Layer 8 of a small transformer language model trained on English Wikipedia (18 layers, counted from 0, width 128).
A neuron adds its activation times its output weights to the MLP's output. To switch it off is to set its activation to zero at one token and run the rest of the model.

Output weights of the MLP neurons that the questions are about. A number n stands for (n - 128) times 0.004.
n105: 148, 133, 130, 103, 34, 132, 154, 176, 120, 110, 103, 149, 136, 180, 152, 155, 175, 118, 207, 145, 123, 127, 122, 111, 101, 133, 173, 131, 196, 210, 236, 101, 140, 149, 143, 126, 116, 170, 150, 103, 125, 38, 128, 121, 83, 69, 171, 103, 170, 157, 182, 83, 101, 133, 132, 170, 142, 159, 89, 64, 79, 116, 115, 76, 156, 115, 131, 121, 195, 86, 142, 89, 135, 133, 111, 128, 94, 115, 130, 116, 72, 150, 109, 119, 170, 130, 192, 124, 127, 178, 181, 132, 178, 133, 139, 181, 118, 69, 152, 107, 82, 138, 134, 166, 101, 87, 116, 132, 99, 157, 105, 70, 189, 147, 133, 113, 143, 140, 82, 142, 81, 100, 164, 176, 129, 187, 116, 58
n177: 6, 174, 128, 136, 100, 109, 128, 125, 103, 180, 126, 76, 87, 170, 114, 87, 120, 172, 105, 164, 123, 117, 111, 107, 129, 144, 137, 174, 136, 130, 67, 87, 162, 116, 189, 75, 146, 149, 142, 81, 162, 138, 96, 180, 116, 131, 115, 148, 110, 138, 112, 199, 123, 197, 60, 116, 42, 145, 157, 208, 157, 147, 116, 108, 135, 112, 86, 123, 97, 114, 166, 154, 96, 118, 118, 208, 122, 119, 88, 109, 145, 179, 98, 171, 154, 68, 93, 135, 122, 119, 68, 90, 60, 135, 138, 121, 109, 78, 207, 129, 80, 114, 187, 150, 80, 88, 100, 156, 131, 137, 108, 139, 138, 90, 149, 111, 120, 73, 137, 78, 57, 126, 161, 158, 79, 104, 155, 130
n181: 202, 75, 18, 202, 180, 108, 129, 151, 180, 139, 141, 45, 128, 52, 122, 126, 166, 100, 147, 130, 115, 114, 110, 142, 189, 144, 122, 160, 90, 157, 110, 194, 114, 65, 34, 137, 104, 129, 184, 183, 127, 132, 128, 90, 125, 59, 99, 180, 171, 126, 108, 188, 144, 139, 108, 72, 75, 150, 132, 110, 159, 111, 67, 142, 120, 110, 126, 175, 107, 175, 138, 43, 116, 141, 151, 146, 141, 83, 109, 213, 91, 69, 113, 173, 124, 127, 105, 170, 120, 139, 129, 115, 99, 168, 203, 87, 181, 73, 132, 170, 186, 157, 111, 106, 129, 154, 70, 106, 102, 105, 161, 106, 177, 212, 85, 209, 43, 60, 174, 74, 73, 115, 108, 128, 85, 137, 133, 118
n245: 95, 143, 69, 62, 112, 149, 112, 200, 147, 136, 147, 219, 59, 160, 22, 120, 93, 124, 21, 103, 97, 139, 133, 110, 93, 153, 152, 123, 182, 136, 167, 120, 81, 155, 130, 97, 82, 118, 133, 147, 156, 132, 175, 158, 152, 141, 140, 138, 159, 109, 105, 158, 156, 97, 126, 70, 99, 100, 125, 104, 130, 119, 138, 80, 76, 113, 130, 126, 167, 94, 135, 203, 173, 86, 113, 139, 95, 102, 101, 145, 186, 72, 113, 153, 101, 157, 126, 132, 119, 103, 151, 162, 119, 135, 127, 165, 169, 127, 186, 185, 130, 132, 123, 145, 142, 108, 150, 144, 109, 130, 129, 70, 134, 57, 105, 149, 150, 155, 63, 105, 143, 128, 191, 133, 165, 106, 157, 138
n269: 48, 117, 151, 74, 63, 102, 195, 32, 73, 117, 93, 84, 57, 209, 149, 89, 154, 93, 125, 66, 121, 140, 92, 140, 139, 81, 62, 103, 163, 112, 151, 120, 141, 146, 146, 126, 140, 162, 110, 124, 130, 145, 88, 200, 200, 206, 121, 159, 126, 152, 56, 156, 140, 87, 146, 67, 105, 76, 98, 78, 170, 59, 90, 96, 132, 109, 105, 114, 150, 74, 148, 129, 148, 190, 153, 146, 104, 114, 120, 151, 113, 64, 199, 155, 192, 101, 60, 177, 140, 94, 130, 147, 64, 156, 154, 106, 145, 107, 112, 90, 125, 181, 158, 98, 81, 153, 103, 138, 144, 117, 146, 153, 135, 90, 107, 72, 168, 121, 128, 88, 98, 162, 115, 111, 107, 156, 154, 109
n291: 159, 80, 160, 135, 146, 157, 42, 146, 72, 174, 183, 86, 155, 122, 144, 106, 174, 91, 85, 117, 71, 82, 59, 66, 130, 112, 140, 116, 77, 101, 112, 65, 95, 174, 105, 121, 138, 141, 235, 107, 134, 136, 133, 171, 85, 115, 118, 100, 83, 131, 121, 102, 152, 108, 124, 92, 116, 169, 119, 65, 100, 135, 131, 150, 124, 183, 118, 107, 95, 97, 178, 125, 142, 159, 144, 170, 141, 144, 164, 135, 105, 151, 91, 157, 190, 188, 112, 190, 92, 83, 145, 163, 185, 131, 181, 42, 175, 135, 203, 143, 109, 150, 107, 107, 147, 134, 102, 176, 57, 141, 190, 146, 166, 79, 106, 93, 191, 144, 147, 139, 170, 120, 151, 134, 186, 140, 60, 130

Each question names a token from some text and the token that comes next. It shows the activations a of the neurons there, in the order above. A number n stands for (n - 128) times 0.29.

Then comes g, the gradient of the next token's log-probability with respect to the MLP's output, scaled to length 1. A neuron's effect is roughly proportional to its activation times (output weights . g). A number n stands for (n - 128) times 0.0033.

"History", then "=="
a: 127, 160, 125, 128, 128, 128
g: 83, 126, 157, 133, 138, 141, 109, 148, 118, 127, 100, 110, 176, 128, 155, 69, 137, 142, 117, 104, 129, 125, 117, 121, 174, 128, 189, 119, 130, 100, 79, 147, 79, 116, 193, 119, 140, 99, 150, 109, 103, 141, 132, 71, 150, 121, 118, 85, 113, 143, 169, 147, 94, 115, 95, 142, 80, 145, 111, 141, 107, 116, 112, 90, 154, 142, 149, 94, 126, 140, 135, 97, 159, 127, 179, 145, 157, 152, 146, 125, 147, 101, 107, 112, 94, 126, 130, 110, 113, 148, 194, 113, 80, 142, 181, 141, 122, 104, 187, 177, 150, 133, 127, 132, 108, 157, 120, 143, 93, 120, 95, 127, 101, 155, 135, 117, 176, 73, 113, 111, 133, 95, 124, 142, 131, 150, 144, 139
Which neuron, switched off, lowers the next token's probability most? n177

"i", then "fer"
a: 133, 119, 128, 130, 190, 128
g: 84, 107, 107, 161, 90, 121, 140, 72, 140, 128, 139, 180, 151, 113, 132, 160, 142, 112, 94, 131, 106, 119, 124, 148, 145, 170, 122, 141, 137, 165, 157, 117, 73, 119, 133, 110, 137, 156, 133, 87, 124, 148, 133, 150, 183, 139, 148, 98, 99, 131, 96, 74, 148, 101, 101, 95, 110, 183, 102, 73, 142, 87, 162, 123, 114, 113, 152, 91, 100, 151, 140, 87, 104, 90, 95, 136, 136, 137, 161, 132, 119, 141, 122, 147, 123, 140, 132, 150, 119, 151, 130, 137, 131, 129, 138, 131, 140, 122, 149, 125, 103, 63, 131, 81, 112, 151, 144, 135, 141, 77, 126, 120, 86, 193, 132, 118, 140, 115, 114, 126, 206, 109, 81, 124, 119, 149, 90, 160
Which neuron, switched off, lowers the next token's probability most? n269

"ex", then "pressed "
a: 128, 127, 129, 151, 128, 127
g: 115, 135, 107, 67, 164, 100, 153, 130, 97, 130, 133, 120, 150, 145, 87, 169, 110, 120, 112, 126, 104, 111, 109, 101, 122, 97, 142, 137, 156, 95, 162, 139, 154, 125, 125, 128, 147, 142, 115, 74, 159, 97, 130, 96, 115, 164, 182, 128, 135, 109, 121, 153, 147, 150, 164, 156, 137, 123, 146, 149, 169, 149, 119, 137, 110, 166, 140, 192, 177, 89, 147, 85, 67, 100, 147, 131, 123, 148, 100, 143, 169, 79, 119, 92, 135, 132, 91, 156, 139, 140, 148, 113, 128, 189, 186, 130, 109, 98, 87, 129, 136, 119, 174, 111, 147, 152, 124, 104, 63, 127, 104, 138, 95, 125, 141, 131, 119, 120, 112, 147, 139, 170, 139, 150, 86, 107, 156, 116
Which neuron, switched off, lowers the next token's probability most? n245

"med", then "ium "
a: 128, 127, 150, 144, 128, 129
g: 140, 152, 97, 115, 122, 83, 141, 92, 123, 145, 147, 135, 110, 111, 86, 124, 100, 122, 145, 143, 152, 97, 174, 112, 96, 130, 113, 139, 164, 87, 109, 115, 86, 132, 150, 144, 78, 119, 140, 117, 162, 127, 90, 154, 165, 127, 164, 125, 133, 79, 112, 124, 94, 131, 156, 103, 130, 154, 118, 110, 125, 163, 130, 80, 168, 111, 147, 100, 146, 151, 149, 173, 87, 133, 108, 193, 90, 104, 126, 118, 139, 93, 149, 177, 169, 139, 183, 131, 76, 147, 131, 132, 149, 133, 178, 157, 132, 144, 151, 173, 153, 131, 133, 81, 95, 124, 100, 128, 94, 116, 76, 110, 84, 112, 132, 175, 86, 113, 122, 103, 140, 135, 117, 137, 100, 139, 161, 135
Which neuron, switched off, lowers the next token's probability most? n245

"ance", then ", "
a: 129, 129, 127, 128, 189, 128
g: 108, 89, 156, 137, 109, 147, 122, 90, 145, 106, 180, 149, 116, 123, 102, 122, 117, 120, 124, 111, 147, 103, 141, 151, 176, 157, 136, 98, 151, 96, 135, 168, 164, 115, 145, 129, 117, 123, 46, 159, 151, 91, 158, 133, 151, 189, 151, 169, 113, 173, 71, 142, 131, 148, 116, 129, 150, 124, 116, 78, 114, 146, 144, 144, 127, 138, 185, 130, 190, 114, 117, 81, 107, 111, 123, 115, 121, 125, 142, 114, 118, 138, 97, 106, 106, 113, 121, 121, 132, 119, 99, 104, 111, 110, 103, 130, 136, 127, 109, 168, 105, 102, 164, 82, 109, 73, 104, 113, 129, 78, 136, 172, 110, 150, 114, 87, 157, 106, 98, 119, 146, 172, 113, 152, 132, 126, 185, 110
Which neuron, switched off, lowers the next token's probability most? n269

"olu", then "tionary "
a: 98, 129, 128, 112, 127, 129
g: 186, 128, 199, 185, 124, 99, 143, 129, 172, 143, 122, 126, 147, 156, 162, 120, 120, 126, 154, 108, 183, 107, 140, 135, 132, 158, 152, 108, 130, 128, 135, 119, 189, 72, 142, 101, 145, 110, 134, 93, 114, 125, 135, 144, 113, 162, 132, 96, 128, 105, 149, 105, 157, 135, 145, 152, 133, 64, 84, 128, 128, 145, 125, 143, 165, 160, 105, 127, 175, 144, 172, 141, 118, 139, 108, 107, 144, 169, 81, 143, 138, 93, 162, 122, 167, 129, 176, 128, 135, 144, 145, 89, 139, 129, 112, 123, 91, 130, 136, 157, 78, 148, 119, 149, 104, 150, 125, 124, 127, 168, 140, 168, 145, 122, 119, 119, 167, 165, 148, 131, 125, 114, 123, 80, 65, 116, 110, 179
Which neuron, switched off, lowers the next token's probability most? n245

"saw ", then "the "
a: 127, 127, 76, 134, 129, 128
g: 148, 141, 103, 144, 157, 146, 135, 150, 106, 151, 118, 101, 128, 107, 177, 132, 128, 153, 108, 113, 172, 150, 86, 149, 129, 88, 135, 159, 120, 140, 150, 149, 115, 99, 124, 118, 105, 118, 139, 101, 123, 112, 144, 124, 162, 102, 99, 91, 123, 119, 144, 160, 143, 124, 83, 47, 115, 119, 147, 46, 169, 186, 176, 141, 99, 106, 165, 125, 138, 146, 158, 125, 186, 144, 118, 129, 138, 102, 78, 110, 124, 111, 100, 158, 92, 162, 164, 147, 143, 104, 137, 164, 127, 120, 99, 158, 169, 162, 138, 145, 100, 140, 161, 167, 117, 134, 113, 137, 122, 99, 97, 113, 130, 177, 111, 141, 119, 152, 117, 120, 175, 91, 182, 110, 118, 135, 152, 132
Which neuron, switched off, raises the next token's probability most? n181

"d", then "gen"
a: 134, 129, 106, 130, 128, 128
g: 99, 101, 169, 116, 151, 114, 171, 156, 130, 195, 110, 131, 138, 106, 134, 108, 96, 100, 91, 103, 105, 168, 77, 134, 128, 122, 57, 127, 155, 135, 95, 151, 102, 131, 135, 133, 133, 96, 112, 130, 126, 67, 126, 109, 154, 143, 102, 133, 185, 148, 119, 128, 51, 105, 102, 158, 100, 146, 106, 96, 142, 120, 124, 111, 150, 115, 158, 128, 127, 102, 152, 160, 109, 140, 123, 93, 119, 113, 171, 161, 135, 134, 153, 143, 131, 127, 106, 90, 108, 82, 140, 129, 118, 85, 88, 121, 109, 146, 110, 112, 145, 134, 112, 114, 81, 94, 177, 130, 174, 142, 157, 129, 107, 97, 99, 128, 150, 140, 152, 96, 150, 159, 110, 57, 134, 125, 118, 108
Which neuron, switched off, raises the next token's probability most? n105

"ers", then ","
a: 127, 129, 129, 129, 183, 128
g: 153, 109, 114, 102, 157, 78, 78, 100, 115, 122, 121, 114, 133, 135, 152, 176, 70, 116, 162, 127, 168, 158, 131, 167, 97, 124, 139, 115, 181, 135, 181, 134, 137, 124, 125, 209, 138, 100, 141, 117, 128, 101, 95, 144, 135, 171, 188, 135, 152, 113, 114, 106, 122, 116, 155, 106, 179, 129, 111, 86, 105, 122, 112, 117, 116, 128, 73, 133, 118, 140, 110, 141, 113, 134, 122, 105, 88, 123, 163, 134, 125, 117, 95, 141, 148, 133, 200, 154, 171, 101, 141, 155, 93, 132, 130, 83, 105, 124, 101, 127, 107, 132, 89, 84, 121, 137, 84, 142, 100, 156, 151, 142, 138, 102, 128, 126, 109, 163, 89, 147, 140, 172, 122, 126, 174, 123, 129, 134
Which neuron, switched off, lowers the next token's probability most? n269

"ing ", then "St"
a: 96, 128, 128, 129, 128, 127
g: 151, 129, 159, 172, 138, 131, 140, 90, 114, 91, 100, 84, 129, 97, 143, 106, 139, 111, 74, 177, 139, 111, 74, 108, 153, 104, 110, 132, 85, 77, 121, 151, 162, 137, 113, 110, 106, 132, 106, 98, 98, 161, 162, 144, 104, 128, 96, 110, 104, 116, 150, 112, 166, 149, 133, 138, 132, 182, 110, 139, 149, 126, 115, 133, 99, 84, 54, 145, 128, 137, 158, 119, 126, 131, 122, 101, 138, 127, 116, 163, 113, 128, 106, 124, 86, 82, 125, 89, 98, 163, 55, 139, 194, 114, 163, 129, 146, 112, 70, 114, 165, 111, 82, 130, 147, 160, 117, 155, 127, 167, 132, 150, 134, 140, 121, 152, 116, 109, 124, 115, 94, 128, 136, 119, 116, 166, 143, 133
Which neuron, switched off, lowers the next token's probability most? n105

"| ", then "National "
a: 127, 129, 127, 126, 130, 197
g: 139, 136, 142, 128, 104, 149, 149, 135, 153, 144, 168, 192, 143, 126, 80, 116, 95, 138, 146, 111, 136, 126, 141, 113, 112, 126, 137, 119, 144, 119, 105, 77, 167, 139, 77, 182, 82, 143, 139, 173, 140, 83, 164, 128, 131, 134, 125, 109, 113, 131, 88, 137, 144, 128, 149, 144, 94, 127, 134, 75, 88, 124, 140, 154, 141, 127, 162, 173, 174, 164, 150, 165, 146, 144, 93, 120, 88, 171, 146, 131, 131, 161, 122, 101, 124, 139, 101, 132, 118, 132, 186, 164, 161, 177, 165, 143, 123, 113, 155, 137, 92, 143, 95, 133, 122, 89, 95, 121, 135, 100, 98, 164, 104, 60, 144, 125, 90, 151, 138, 112, 141, 110, 121, 113, 144, 83, 173, 101
Which neuron, switched off, lowers the next token's probability most? n291